Layer 3 of a small transformer language model trained on English Wikipedia (14 layers, counted from 0, width 96).
Take only the direct path to the model's output, skipping the later layers: a vector added to the residual stream pushes a token's score in proportion to its dot product with that token's output vector.

Output vectors of the tokens that the questions are about. A number n stands for n times 0.017.
"c": -8 -9 11 32 -39 -5 -3 2 28 3 -11 -25 -10 -19 4 -15 -7 49 40 -13 17 -19 -16 -1 13 9 -22 -37 -19 11 -23 -12 31 -21 18 22 -16 36 9 62 -2 9 -6 -43 0 -25 15 16 -25 -48 -27 41 -11 -15 -6 -6 22 35 6 2 6 10 -10 0 -4 -11 -36 17 -1 3 -7 -5 30 15 17 16 0 4 -5 1 9 1 -1 -46 20 -34 20 30 5 -6 2 -12 -8 -5 19 -5
"cted": 2 -4 14 22 -16 -33 -10 -7 -20 24 40 -20 28 38 -12 35 24 39 -16 21 -6 -41 -13 30 -4 -36 -12 23 -17 -2 -14 24 25 14 8 25 -31 -3 39 -23 -38 -27 23 -15 -29 -5 -13 26 -43 -25 -9 -43 29 24 1 -20 40 -8 -25 -40 32 33 1 8 16 -11 -18 -17 -2 3 10 -28 36 -4 -9 10 20 6 11 -25 -5 17 -29 2 -59 -6 8 21 -16 -10 42 18 -26 -8 -33 -7
"ept": 33 -55 10 -12 -96 23 -19 -4 -14 -19 11 0 30 2 7 27 21 13 -25 22 -40 0 -7 11 -8 -26 -3 -56 17 -6 21 3 22 6 1 15 8 -25 24 -21 39 15 32 3 -54 60 -30 26 7 0 -28 -38 31 21 -17 9 11 26 15 -36 11 -4 8 -1 12 4 6 -21 0 5 10 -9 36 -13 -49 0 17 -7 8 -3 -11 -1 8 8 -42 9 -7 -16 34 3 -50 11 -22 -18 0 -16
"merican": 5 29 3 -34 -32 25 -32 13 -36 -6 45 -14 26 1 -12 -18 31 48 -14 26 -19 74 -45 5 -4 -1 -34 -37 68 15 -1 -4 16 29 13 -14 -8 10 21 37 -43 33 35 35 -31 -30 -2 8 -44 4 -62 -17 7 7 -28 -26 13 19 -33 -64 -14 44 20 7 0 7 6 15 -5 -39 24 1 10 -10 -41 50 31 -9 0 -14 79 43 -4 6 -37 30 -36 21 -30 7 -10 -11 9 3 -28 11
"t": -16 -22 -34 -9 -2 11 18 11 -34 -5 -7 0 11 -6 7 -42 8 41 34 0 14 -12 -1 9 24 -36 -23 -61 13 0 -7 -2 48 14 44 1 -58 -4 3 4 -8 25 23 -8 -5 17 18 -2 -51 -15 5 55 2 21 6 26 -30 12 -1 10 8 4 -19 5 14 -17 2 9 5 -40 4 35 -1 8 25 -25 -6 5 9 -35 2 -13 4 -11 -2 1 -15 8 -4 15 21 -24 15 4 -20 35
"ib": -1 1 -18 -24 -13 -9 -29 -15 51 7 26 -24 40 7 -1 18 25 26 -26 -5 21 19 9 10 -7 -44 -16 -4 16 43 8 2 -3 6 22 -23 47 2 9 3 -7 -28 6 1 -44 -24 -46 -2 28 7 4 29 -12 27 16 16 33 45 4 19 -13 -9 10 -8 45 -22 -24 1 -5 18 -14 15 33 -7 -2 26 1 -14 3 -42 -36 33 -3 -15 -4 -5 11 -3 -41 19 -19 34 17 -17 -32 5
"om": 15 -19 13 7 10 16 11 -27 26 5 3 -7 -14 7 5 -27 23 -3 0 2 22 21 -5 -12 9 8 -36 -33 -11 11 -11 -4 -8 -1 -29 -47 -31 -22 13 33 18 7 12 12 -19 31 18 29 6 -2 -4 37 12 2 -12 -21 -11 -4 -13 13 -21 4 -4 -2 -22 -47 3 7 9 -11 -13 13 18 -30 5 16 0 39 2 20 -29 -31 29 15 -18 -10 4 -18 -33 -27 -38 -1 -13 -34 1 47
"iversity": 3 -3 3 -34 -37 -4 24 2 10 -10 -9 -2 38 -2 -13 7 33 5 -37 -4 -14 10 23 0 -25 -6 7 -21 19 32 38 21 6 44 11 69 -20 -21 56 24 -2 53 50 25 -59 -6 4 -1 -11 10 -13 24 35 28 -5 -23 -15 -7 -40 -26 3 3 1 22 -23 -22 -37 1 -19 12 2 -26 -10 -28 -14 25 8 36 32 16 36 33 -7 -3 -26 8 14 22 15 -29 5 11 12 11 -59 33
"iet": 14 -19 -1 10 -24 17 40 25 17 -15 -10 -30 53 -2 -7 30 3 -5 -6 -12 -30 -7 38 28 -5 -27 5 2 3 13 27 -8 -14 -38 41 16 14 -24 35 13 12 -4 7 15 -30 25 -3 11 3 -16 -59 -7 -14 -3 11 -5 5 42 -39 -71 -22 33 -28 -14 19 13 -28 -7 -8 2 9 -14 32 7 -50 18 11 42 -7 21 -5 3 20 15 -42 -8 -12 7 -22 -47 -9 17 33 18 -49 -3
"ood": 70 -2 -5 -51 -19 -1 -23 31 1 -19 31 34 10 38 -8 12 -3 38 7 -17 -10 23 26 17 -36 -37 -17 26 21 12 -1 1 22 -19 -5 -20 4 -23 4 2 -3 -36 4 -9 -40 9 11 16 7 -9 29 -10 36 9 58 -45 18 9 -13 22 13 -5 0 16 11 -3 55 1 -3 19 22 3 -15 -31 -14 -26 7 20 14 20 -7 5 1 -5 -12 5 1 46 -30 2 -9 30 20 -32 -47 -15
"ason": 24 -8 10 25 9 39 -25 16 11 -14 14 12 15 27 -2 12 14 45 27 10 -22 3 36 18 -14 4 -10 -6 7 -17 -16 6 -14 0 23 4 0 18 20 7 -1 -10 -4 19 -69 -53 -18 1 -26 19 -34 4 -39 32 -20 -6 34 -25 -49 -8 24 14 21 36 -13 -28 -4 -14 -6 3 4 7 -12 6 -8 7 9 -6 5 8 34 3 -44 -57 -55 -16 10 37 7 -11 4 60 -38 -18 15 -21
"ut": -1 -20 -34 16 -38 27 -45 -9 -20 45 -11 -3 13 -17 11 23 -13 6 -4 6 28 45 -2 -23 3 -14 10 -7 -3 20 18 4 9 25 36 -2 18 -25 10 -19 -33 -41 21 -3 -29 3 -4 18 -34 20 -5 -13 4 -23 3 -14 42 13 -30 -1 -24 5 5 14 15 7 -30 21 4 -39 13 19 21 3 19 -33 0 -3 15 -13 12 -15 -12 17 -30 -9 -32 -48 -1 -5 -13 16 -2 16 0 27
"ite": -41 -16 46 16 -73 14 -8 25 41 -19 16 -33 43 31 -7 26 26 9 -19 4 -23 24 -1 -24 31 -26 -33 -11 -24 15 -39 0 8 -56 -13 20 -4 -21 28 50 -7 7 0 -20 -16 25 -25 44 -31 -23 2 9 3 4 19 5 -14 -27 -57 -12 9 35 26 39 23 -1 4 8 -6 -32 22 -10 -11 -1 -7 9 0 28 53 3 1 32 -10 -23 -9 3 -2 -5 -18 -12 -8 -2 30 -4 -5 6
" him": 32 -8 12 -34 -32 49 -32 12 -3 14 22 10 -1 -22 -30 -12 6 -6 -7 34 4 -4 49 21 -47 -2 22 2 3 -12 38 17 22 20 41 -18 22 13 -1 3 -12 29 27 -25 -11 19 14 34 -12 30 -9 -1 -25 4 -4 6 27 16 4 35 9 37 4 46 2 4 34 7 -11 -33 5 -5 -2 -6 -39 17 0 12 -13 21 20 -1 -21 8 -39 14 9 16 -50 -17 20 25 -3 -26 -13 16
"eptember": 13 -9 28 -40 -10 48 -30 -39 24 -42 13 17 34 8 -6 -21 33 16 2 19 -20 32 8 22 -36 -33 -25 -2 2 -9 30 9 33 6 -5 13 -31 15 2 29 -4 39 37 11 -58 -14 -11 24 -43 3 -40 9 37 -15 -15 14 -16 20 -8 -5 56 13 25 75 3 37 11 12 -13 4 -7 -7 43 -36 -26 -18 26 3 51 -25 22 36 -17 -18 -16 -18 -7 23 -15 -19 -22 33 28 -2 -14 -30
"ship": 18 4 -12 35 -13 19 -17 71 -17 -25 -11 30 0 25 -40 -23 14 36 -17 -23 -14 7 32 25 -29 -56 50 -21 52 47 47 23 7 -21 -5 41 15 -7 29 0 -3 -7 35 4 -19 -22 -12 -6 -13 -4 -17 7 10 -6 36 -11 18 23 5 -47 9 35 -15 17 4 -9 -6 23 -23 40 24 -49 -19 22 -28 -12 3 -31 -11 27 0 41 -29 -54 -40 29 -37 15 30 -6 -4 9 -7 11 -70 0
"ab": 12 4 -3 4 -32 9 -5 -10 40 16 36 0 25 -9 2 0 5 26 -5 0 12 27 15 -9 7 -54 -54 -16 26 23 -43 -4 -19 -7 1 -34 13 -22 27 -1 -3 -8 8 -9 -28 -16 1 15 -9 5 4 26 -33 3 3 36 -24 49 13 14 6 11 25 28 -4 -27 -16 -6 0 14 -22 13 -20 12 15 13 -1 -12 0 -26 21 16 -19 -4 11 -29 23 15 -20 23 -13 -5 28 -5 -5 11
"an": -10 -1 -5 19 11 -13 -2 -10 33 11 17 26 12 2 15 32 -10 7 -3 -7 -4 39 -21 11 17 18 13 32 -9 -11 -16 -12 20 23 13 32 3 12 24 -2 29 12 13 12 -34 -5 18 24 -6 22 -11 5 5 -5 42 21 4 -5 -30 5 -2 46 32 -15 17 -14 9 0 9 -21 5 36 -10 34 -9 -14 -9 -8 3 -35 -14 11 -1 -13 1 -4 24 -11 -19 -29 -25 -10 -19 -26 11 14
"ide": 18 -3 16 -13 -26 32 -36 -12 22 -1 -29 -20 26 23 3 29 48 -35 -31 4 10 -21 -9 -7 35 11 -42 -20 17 7 3 -5 37 -1 2 -2 18 -13 4 9 -34 4 24 5 -11 9 -21 27 -17 0 -25 -10 32 -2 29 -60 8 -1 -35 14 8 54 31 -1 6 -16 19 6 4 25 21 -22 -5 -45 -10 -4 9 9 14 -21 13 6 16 -20 22 -18 17 -44 -24 -30 -3 -5 19 3 21 58
"ec": -19 2 4 -16 -4 -21 15 4 7 15 -29 0 -1 -11 13 22 3 22 23 -5 10 -2 7 -12 -36 7 -34 -27 -14 4 8 -4 39 -3 11 -16 -7 -9 56 2 -12 13 21 -4 -29 -12 -15 23 -4 -36 -34 -5 8 -31 -26 35 12 -1 -17 52 13 -23 37 -22 -1 -18 -9 24 -6 -8 -1 10 18 -27 6 5 -2 13 16 -9 40 20 6 -4 -13 -27 19 -45 9 -54 -28 22 21 -8 5 -11
"nd": -1 -23 -13 10 6 1 -36 13 -9 -18 22 -5 1 24 6 -13 20 -12 -13 1 20 -17 -18 9 -20 34 40 -26 24 -46 24 3 19 3 46 -9 -36 27 10 7 11 15 -5 33 -48 -31 -20 15 1 2 7 -15 30 -5 -3 -10 7 26 0 30 -6 28 -30 21 -10 -31 -23 5 7 -10 -17 -43 12 23 -47 16 13 -28 -6 4 -22 30 -3 35 -35 15 -23 33 -49 20 11 8 1 -18 1 19
"chool": 4 4 40 7 -24 48 -26 24 -6 -12 10 29 -14 -17 -3 28 17 21 -29 22 -43 27 -14 8 -34 -34 -22 -35 9 11 39 1 29 41 19 41 1 -2 14 31 10 24 15 2 3 -29 -22 24 -33 8 -18 -18 25 -31 -17 -14 -1 -4 -31 23 7 11 7 -6 28 -30 -1 17 -3 25 1 -4 27 -25 5 24 23 41 -3 0 59 41 7 -4 12 9 -24 6 -34 -22 -11 2 29 -22 -22 6
"here": 10 -35 29 33 -12 4 -13 23 14 1 -35 29 35 49 -2 1 -14 4 -8 -1 -21 9 53 -11 -21 -10 -53 9 43 -52 61 10 36 -11 -11 24 17 35 11 22 -19 5 39 -2 -34 56 -15 12 9 -8 -31 40 49 34 -5 0 14 34 -15 16 40 -32 -36 61 3 11 1 -24 1 -12 27 -23 -13 -41 -57 -21 12 -32 -1 0 16 6 53 -4 -37 -22 -7 36 -38 -70 -27 26 13 -19 -15 4
"z": 3 -4 -3 59 15 10 -6 -12 12 21 40 4 36 -1 -10 -16 -8 -14 1 -12 2 -9 -15 -11 20 -16 19 -26 -10 -36 33 11 22 44 -10 2 8 2 19 36 -10 -39 3 -11 -23 5 2 4 -32 -26 -20 9 -7 -29 -52 16 20 12 -48 9 -27 34 -10 25 10 -22 -13 5 10 -12 -19 -19 6 -9 -24 5 -4 20 15 20 -32 25 -5 18 1 1 24 29 -35 -19 -11 3 -2 1 10 36
"y,": 3 -5 -13 5 -4 22 9 -18 -14 10 11 -12 16 30 -39 49 32 -31 9 29 2 -12 54 -16 -9 -30 -56 -29 35 -40 -8 -6 14 -43 -25 24 15 -25 44 -4 -4 31 1 -14 -32 6 5 -2 -9 -37 24 27 -30 -33 -7 5 25 -16 -31 1 46 26 12 -19 -18 -13 2 -17 0 -25 39 32 14 -15 12 -11 3 -12 -15 18 30 31 2 15 -10 34 12 16 -15 -40 -6 27 28 -17 -28 7
"ween": 32 -55 37 -25 -62 27 -20 5 13 -36 2 19 44 -18 -22 8 2 32 17 40 -28 -2 -16 12 -20 1 -23 0 0 21 31 5 40 -13 -24 -4 32 13 24 -6 -33 34 37 -33 -58 28 -4 24 -52 9 -35 21 20 -10 -39 41 -14 -40 35 28 -5 38 11 17 -11 2 -1 9 -3 50 19 20 -10 -35 -72 -11 21 26 41 6 8 13 1 -23 2 19 -45 23 -13 -18 -29 22 39 -24 -44 28
"ual": 32 -22 -8 -3 -25 2 -13 49 13 -47 -26 -37 18 -4 -12 9 21 50 -22 5 -4 -22 -24 17 -1 -30 34 -6 -35 22 -15 -6 39 49 -26 -28 29 0 5 -2 -35 17 8 14 -28 -1 61 37 7 23 10 23 -11 21 35 -10 12 17 -2 -18 -2 -45 12 57 20 -13 44 39 -1 3 18 -22 15 -18 -72 34 5 17 -2 -27 1 37 16 -18 16 6 8 0 39 -33 19 10 46 32 -80 -23
"ited": -13 -21 33 3 -68 -12 -19 15 41 24 29 -39 46 0 -18 27 38 19 -25 4 -14 0 -16 12 -17 -43 -30 11 1 19 -30 7 -12 -3 -11 -7 -1 -24 59 43 -15 49 30 13 -62 25 -11 16 -8 10 29 9 16 9 32 -2 22 -31 -30 -29 -5 13 14 27 11 28 -14 4 -8 4 74 -15 41 -21 -28 25 7 -34 30 2 -31 -8 -34 9 -75 26 38 15 24 -35 53 -20 -25 -7 -25 -24

Each question shows what one neuron of this layer's MLP adds at an activation of 1. A number n stands for n times 0.0057.

n246: 13 5 -10 22 26 21 -8 -1 8 14 -7 -17 -1 12 8 4 21 -12 -10 8 12 -27 -46 3 22 -6 -24 1 -2 -17 -16 1 40 15 -2 -5 37 -16 -9 18 6 -7 -34 2 29 -42 1 7 -4 -26 -2 18 -10 -14 13 -3 20 -16 71 24 10 6 35 2 31 -28 24 -36 10 -15 1 4 23 23 0 -13 -31 18 -17 -35 32 15 -6 -22 -8 -35 -4 -24 16 -5 -13 15 0 11 25 37
Which two tokens does it push up most, strongest first? "ide", "c"

n59: -32 3 2 7 15 -6 26 32 -16 -4 -31 -4 -11 6 48 -5 14 -25 14 -5 44 -24 23 -18 -2 9 -27 -23 -2 -12 -1 -34 -37 -50 34 -28 -12 -31 -27 2 4 6 1 3 -16 5 -7 20 -43 -23 12 -7 5 17 17 23 23 1 -12 14 -52 25 5 -14 -26 -4 51 10 20 -29 -1 22 -43 3 -1 -20 -26 -19 -9 -40 26 8 25 26 -7 -17 0 -29 11 27 -4 -3 -1 1 7 -3
Pushed up most: "t"

n65: 33 10 -5 -7 -11 -4 -36 -15 1 17 11 -3 2 -7 16 2 10 10 16 -3 6 -4 -3 -2 32 -14 9 2 13 8 8 -11 0 8 1 -24 9 -10 -2 -33 -11 2 -7 2 10 14 0 31 -9 19 17 -6 38 -11 -14 -13 6 1 18 -1 -26 12 -2 2 10 -10 -13 -4 5 -6 -26 22 -4 -2 -19 -21 -39 -16 26 16 4 8 -3 1 3 40 21 -5 5 -18 -36 -32 5 -1 21 -6
Which two tokens does it push up most, strongest first? "ut", "ept"

n178: 0 -14 20 -26 -46 54 9 -14 2 9 -21 1 15 -22 49 5 -10 14 -11 -10 -19 -14 -9 -29 28 -24 14 2 11 -20 -21 -32 -19 5 17 -7 17 -13 -9 37 6 -15 13 46 -6 27 3 -26 -31 3 20 40 -10 2 21 8 -18 12 4 -2 -15 -8 1 2 -31 41 -10 4 -7 5 16 14 -25 8 14 -12 33 -19 44 18 10 -7 25 -16 0 -10 -14 27 -11 20 41 7 -15 31 1 -12
Pushed up most: "ited"

n211: 22 -11 4 30 21 -13 -10 10 -16 -1 9 -13 -12 50 6 -24 -4 18 -8 16 -13 15 10 -22 -22 -1 -9 -27 -17 3 -36 16 -25 -4 7 -6 -10 6 -2 -3 -13 -11 -23 -20 -69 -3 2 -3 -24 -7 -9 6 -13 -4 -18 1 7 17 -29 -20 22 -17 20 -13 -7 -5 -6 -16 1 5 7 3 26 -35 10 -28 6 4 -31 -6 8 37 15 8 -30 12 -20 28 13 25 -6 26 26 2 -5 -10
Pushed up most: "ason"

n164: 6 30 -5 15 -13 -15 -5 -3 4 12 -10 9 -3 -15 -46 0 7 -18 6 3 -15 -13 29 -15 12 15 7 4 -11 -8 22 -3 1 -12 9 2 2 5 8 -4 -11 10 -38 -14 -35 10 -1 12 -20 3 -10 7 25 -15 31 -5 18 4 -7 10 35 -15 -3 -11 -9 20 -18 -7 10 -18 -6 34 13 -18 -22 5 -13 -19 -13 1 -16 -56 -15 -9 -3 -45 -35 -9 -5 -9 -21 0 -19 3 -13 -34
Pushed down most: "merican"

n185: 6 30 15 -12 5 -27 14 -8 -14 54 6 -8 -18 -23 16 8 1 37 -20 8 -9 -12 -17 1 4 20 -19 19 -37 23 30 -34 14 -34 -19 -16 1 25 3 -12 20 29 -20 -20 5 3 19 -11 -19 -33 -16 31 6 -4 2 -2 -14 3 6 8 -8 -6 -13 -8 43 -5 24 -8 17 8 -10 28 20 -12 -8 4 -28 4 -6 -23 5 16 2 9 21 2 23 -41 3 13 9 23 17 5 8 23
Pushed up most: "ec"

n150: -13 1 -3 -17 -46 -9 -7 4 8 -26 -3 10 7 -14 3 -8 4 -15 19 13 18 -1 4 -24 -28 -3 21 -25 -7 8 32 21 -22 -3 -31 25 5 9 23 -18 -1 9 7 3 -29 -16 17 -3 21 -7 6 29 -3 20 0 -2 2 -18 -15 12 -19 7 7 -4 -20 1 11 13 -6 44 11 6 1 4 -3 -18 23 -20 -15 0 12 12 -4 8 17 3 20 -23 -10 1 24 -1 2 13 -11 2
Pushed up most: "iversity"

n94: -29 -2 -5 8 -16 -28 17 -11 1 28 -5 -4 -34 43 10 -39 17 -7 -1 3 36 -23 7 -19 18 2 -7 13 -18 -5 8 -1 -1 -19 25 -3 26 -14 8 -12 -8 -37 8 19 -27 13 16 -29 1 16 41 -27 -4 4 14 -21 -6 -5 1 -6 -13 9 1 3 -13 39 36 -3 -36 14 -23 -25 -18 -38 25 7 -22 -43 2 26 5 14 -11 -16 -7 5 -43 -11 33 5 -18 -16 -8 -12 -18 -16
Pushed up most: "ship"

n210: 6 6 16 -6 9 -24 5 7 4 41 15 20 7 -14 3 -17 -4 -27 -2 16 -13 -30 -4 -22 -11 26 28 -12 -14 14 -12 -1 -18 5 25 15 -25 -10 -24 -2 -2 24 12 3 -8 -22 11 20 5 -24 -3 -20 31 8 -15 -7 -24 5 11 12 8 1 3 36 9 6 -9 -5 8 22 9 26 -1 -23 9 15 -9 -10 -16 -27 11 7 9 6 6 10 -31 5 -10 11 6 3 3 39 14 -13
Pushed up most: "nd"

n21: 6 -4 4 13 -7 1 16 19 3 12 -21 0 -2 -25 -45 33 14 -19 0 -32 -13 -5 6 21 -14 -24 40 11 24 -12 21 24 27 -2 -21 8 45 11 12 26 -31 32 24 -8 -19 -29 0 -27 -24 15 -16 -5 -11 -23 16 12 -1 -1 -42 -20 3 2 0 28 0 -5 -26 -4 -49 53 33 -22 -15 32 -20 1 -5 24 19 0 23 13 17 -31 -3 5 -7 2 -25 -19 13 -7 31 -20 11 -35
Pushed up most: "ship"

n186: -22 -24 -4 5 4 14 -14 7 0 4 -5 18 25 23 21 -25 4 -8 7 -30 -13 -26 7 -19 5 13 -16 -9 15 -14 -15 0 -34 12 0 13 31 -10 -5 17 5 -26 0 -15 11 3 -9 26 -4 -44 1 11 0 29 -19 15 -1 26 -23 33 -17 1 -1 -24 -6 21 16 20 -20 0 8 -37 1 -36 -25 12 6 5 -5 -14 19 -6 27 -10 -27 -41 21 -10 7 -12 0 -20 18 14 0 9
Which two tokens does it push up most, strongest first? "here", "ide"

n245: 0 8 -4 14 -44 1 25 -15 -8 5 -17 5 15 -9 9 33 3 8 -11 -26 21 17 1 -9 -13 -4 -35 14 -21 15 11 -26 -44 -6 -14 3 18 -6 -18 12 -7 5 16 6 37 -9 8 -29 -14 13 9 13 -28 -19 -13 21 7 -28 -25 -10 -7 5 -22 8 -6 32 -23 -19 -42 21 -22 9 -26 -2 20 -5 -12 2 -7 -26 -25 7 15 1 12 -10 -10 10 -16 26 4 -19 -3 22 13 23
Pushed up most: "ab"

n137: 16 30 8 24 -3 -12 22 23 3 -22 12 4 -40 -10 44 4 8 22 22 -5 -8 15 33 6 15 -14 7 -9 10 3 7 -27 -9 -28 13 -9 34 -4 1 -13 -38 -17 -46 -3 7 -17 24 -18 19 -35 -5 -3 5 3 13 16 24 -34 -19 -30 5 -24 10 -10 -18 8 11 0 11 44 -5 -21 3 13 -7 -7 13 5 -23 -3 15 -20 -6 32 2 5 30 0 -11 6 29 -3 -13 -27 -33 -3
Pushed up most: "ood"

n88: 13 -28 6 -5 11 -20 2 -43 12 0 69 -7 1 -11 -36 -7 0 -18 -16 -15 -21 2 6 -7 -6 31 17 -21 12 -15 -24 36 5 11 0 -14 1 6 -10 16 29 33 7 -7 24 -7 8 8 7 29 -15 -29 -6 -7 22 -28 -34 -6 13 -30 14 -19 -5 -8 12 -31 -6 11 -14 30 -15 -26 18 -11 0 -4 40 -30 32 -1 -14 -10 13 4 -23 -1 -8 12 -13 9 15 14 -2 8 17 10
Pushed up most: "nd"

n107: -4 -20 17 -15 22 12 -21 9 8 -11 4 6 -9 -20 -13 9 -12 16 -12 -27 12 -20 28 25 -40 7 -13 11 15 -19 22 10 2 -20 -9 10 -11 2 6 19 21 21 -5 23 -8 2 -16 -27 0 -22 29 -13 9 -20 -2 8 -5 6 -27 43 8 -19 42 -14 -6 16 7 12 17 -18 5 23 7 24 -9 1 3 -3 -22 -10 -4 32 -30 -25 12 -5 35 5 -26 -9 -17 5 -3 -21 -1 -21
Pushed down most: "ut"

n159: 2 5 -30 -7 23 -5 26 14 -4 40 12 7 -6 16 -1 -6 -24 -7 -26 0 22 22 8 34 -21 7 36 10 -14 11 1 5 -1 4 12 13 23 11 -27 0 -6 -9 37 -18 -8 -1 -4 23 7 37 11 -4 -7 19 -21 -15 -2 4 -38 2 15 -4 17 -8 -28 10 -32 40 10 49 15 0 -15 26 -28 -24 7 -6 0 17 -32 -13 -11 29 -10 37 25 -6 -11 -17 -2 14 2 -49 17 10
Which two tokens does it push up most, strongest first? " him", "an"

n104: 9 4 0 -2 -13 27 17 -13 27 8 -19 16 -12 15 -6 5 5 15 17 0 28 8 -1 3 7 -12 -2 -9 -17 23 -29 -18 5 -38 -5 -32 -4 2 -3 -37 -22 -20 -27 -7 20 -6 6 -8 -5 -9 -18 5 3 -14 -3 -9 26 -26 5 4 -54 -12 28 -8 9 -32 -7 8 61 -23 -16 11 -31 14 17 -13 -6 0 -9 13 1 19 34 -9 16 10 7 -21 15 -7 -19 -9 -35 -26 30 12
Pushed up most: "om"

n167: 0 15 -7 -27 12 -25 6 15 -4 -18 3 -4 18 2 5 -5 3 -19 -8 14 25 -14 -6 -13 -5 -5 0 -18 21 -9 18 38 -15 -10 12 -7 7 -52 25 -10 -14 -19 3 16 -7 -2 -10 -28 1 20 4 1 24 -30 34 29 -28 0 -8 -21 17 6 12 7 -30 7 6 12 26 -12 -4 1 2 5 -6 -3 0 36 -6 -3 10 3 -28 -5 8 -29 0 18 -4 19 -5 -3 -20 31 7 7
Pushed up most: "iversity"

n242: 20 7 6 16 20 27 9 9 -3 27 -11 -9 -11 -6 16 -33 9 -13 -31 -1 -20 -4 2 7 20 23 -10 2 4 -4 -14 -13 19 -10 12 -25 29 0 -10 -3 15 6 -4 28 -20 -8 9 -11 -11 -16 -12 9 27 -12 -8 -30 22 -14 -3 -3 -28 11 14 -24 -29 29 17 -12 -7 -38 -7 27 7 -12 9 -3 -25 -7 19 32 4 -4 -19 -41 19 -16 25 -1 -6 17 -2 -16 5 13 7 -10
Pushed up most: "ide"

n7: 26 -8 21 -11 -3 -17 16 0 2 9 3 9 -18 -17 -26 20 -1 -9 -21 5 -1 21 -10 -9 2 -23 0 -14 27 -39 -1 1 7 0 9 -15 -9 1 -27 -7 -7 0 -7 -14 37 6 -10 14 14 23 6 -29 -9 -39 -17 -9 20 -9 4 -1 -13 -3 -21 -11 -23 -2 -4 -18 -11 0 -21 -14 -29 2 1 10 -22 3 -12 1 -12 4 -12 -7 -8 -31 14 -5 -17 0 11 8 -3 -40 5 -1
Pushed down most: "ual"

n193: 1 -3 -13 3 -14 42 -26 42 -16 18 -9 16 -6 -17 -28 41 -9 16 -11 21 -27 -2 10 -22 21 -1 -8 4 -23 -10 7 -13 42 -13 19 5 21 13 -23 -4 12 6 -32 5 54 8 -33 -35 -1 16 -2 2 -26 -31 23 30 27 19 -3 0 -3 2 3 -1 -9 7 4 20 21 -14 26 -4 21 -36 2 -35 -14 20 9 -26 23 4 -16 -8 -28 8 8 31 3 -11 5 -1 27 8 -19 24
Pushed up most: "chool"

n154: -23 -13 -23 -16 -3 -27 -18 20 23 -35 -17 -1 -4 6 8 -18 8 -8 39 3 24 -9 -17 19 1 -31 32 12 6 7 -12 -16 -31 -6 1 44 -34 -1 -17 3 -11 11 20 -1 24 16 -4 -26 1 -6 -9 6 27 -3 20 4 5 -17 8 -34 10 39 34 1 19 -2 14 16 -17 11 -39 1 12 3 -28 -4 -4 -31 -24 -13 -14 15 -3 -1 36 -43 0 -15 22 -13 16 -12 13 8 6 -22
Pushed up most: "ship"

n56: 2 -30 27 -12 -14 8 -5 28 0 18 64 15 11 -19 4 -14 -18 17 -5 1 4 0 41 19 3 -27 -17 0 -3 27 1 20 8 -31 -4 -35 4 1 -5 -18 11 -1 -7 12 -17 -38 -15 -11 11 -30 -43 -9 -29 32 -7 8 4 29 4 15 -7 0 21 -24 40 -30 20 -3 21 -16 6 30 52 -27 -1 -25 -15 19 13 -25 9 5 -30 -20 28 -10 -20 18 -19 11 -4 20 -6 5 -21 -8
Pushed up most: "ib"

n184: -3 16 -5 22 13 -29 4 -14 -17 -3 15 5 -9 -12 -38 -13 -7 -24 8 20 -8 -5 39 0 11 -7 -4 -7 11 6 -20 47 12 -14 11 -15 -7 -2 4 14 -23 -18 18 21 -9 31 -2 -23 16 24 3 -10 -1 -8 -38 2 -8 -4 -15 -2 -16 -2 4 3 -14 8 -5 48 4 5 -8 -14 -7 1 11 -16 16 38 -29 27 -27 -3 -20 2 1 14 8 -15 7 19 -14 -4 24 -29 -14 -17
Pushed up most: "z"

n142: 1 7 24 -22 6 8 -3 14 -1 -25 22 -2 -1 -8 -31 -3 16 17 0 -8 -32 2 13 51 -29 12 8 -35 17 -4 13 26 3 28 -2 2 -2 9 -9 -1 -18 21 12 -5 -2 -1 -12 -9 -5 -2 -13 13 14 -10 4 16 -8 -1 -36 8 14 6 -7 24 -35 41 -25 16 2 14 33 12 -16 -6 -19 24 57 -11 10 4 3 -14 0 3 13 -13 5 13 -8 -22 3 -25 12 -61 20 -11
Pushed down most: "ut"

n85: -15 3 10 -23 -16 -45 -26 4 -16 -13 23 -35 19 -14 -17 31 10 -39 5 0 19 -11 -8 -26 15 6 -28 -6 13 -9 2 -12 -8 -7 30 50 1 -43 -24 10 5 7 70 10 -15 -9 -31 -6 10 -10 34 19 -14 -38 16 9 -12 -2 -52 1 34 -10 -17 -36 4 -14 -24 -15 -10 -8 13 10 1 -14 -2 -14 4 -8 36 7 -16 2 -11 23 -26 39 -6 -19 5 -1 -12 -6 7 17 4 -13
Pushed down most: "ual"

n207: 22 36 -35 -11 -16 -1 10 31 -17 -3 -11 -7 3 -1 14 -1 6 12 19 -34 35 -6 13 -2 -29 -19 -24 9 -2 -5 17 -29 -14 -1 -15 15 11 27 -2 -23 -9 -42 -18 -22 28 -15 -26 22 44 -24 -5 20 10 -58 0 -10 6 23 13 -25 -14 -6 4 -34 3 14 6 8 -1 -33 -15 8 -25 4 -26 -10 -35 -28 3 -20 -11 18 -14 -2 -17 14 2 8 11 0 10 -11 -8 22 -2 20
Pushed up most: "ship"

n66: 2 2 0 1 6 5 -4 6 10 -13 1 0 0 9 -1 -1 5 -1 -5 -17 10 -7 1 1 4 -1 -5 6 -6 8 -3 1 1 -7 1 -4 -3 -4 11 5 -6 3 -5 2 9 -2 -2 5 -1 -9 -9 -7 12 2 4 -11 -8 1 0 0 2 -4 2 -4 0 1 -1 11 -11 -13 6 -6 9 2 -3 -6 -3 8 11 3 0 7 1 0 0 10 5 -6 -4 -2 -10 -8 -2 0 8 2
Pushed up most: "ite"

n158: -2 -40 63 20 7 -1 8 5 -25 10 -1 21 7 -1 14 16 14 -19 -33 -23 27 -13 -13 -29 -4 32 0 -43 10 10 19 -21 -10 -28 12 -28 4 9 -26 -7 22 35 -7 7 14 -1 -32 -2 -10 25 54 -37 -6 22 4 -5 24 7 -10 3 9 -20 -6 -5 -3 6 11 -5 -4 -8 34 -21 -5 8 26 -1 10 29 16 -1 -12 -2 28 -7 -14 15 1 19 -27 6 -19 14 -25 -18 -12 41
Which two tokens does it push up most, strongest first? "nd", "om"

n16: -4 0 37 -56 -11 32 -13 -13 -1 2 -22 15 30 -5 13 -39 13 20 -47 39 -12 6 34 -7 -21 5 28 28 33 18 42 -21 15 63 4 -12 27 27 7 -49 -25 6 3 5 15 -13 10 -15 -13 15 19 5 -37 -35 -29 -2 8 34 44 11 -45 17 48 -18 11 31 -19 -36 -17 -16 -5 11 -13 -33 -18 -34 25 9 9 1 40 0 -13 -10 -30 3 28 16 -6 21 3 3 12 -49 61 24
Pushed down most: "ite"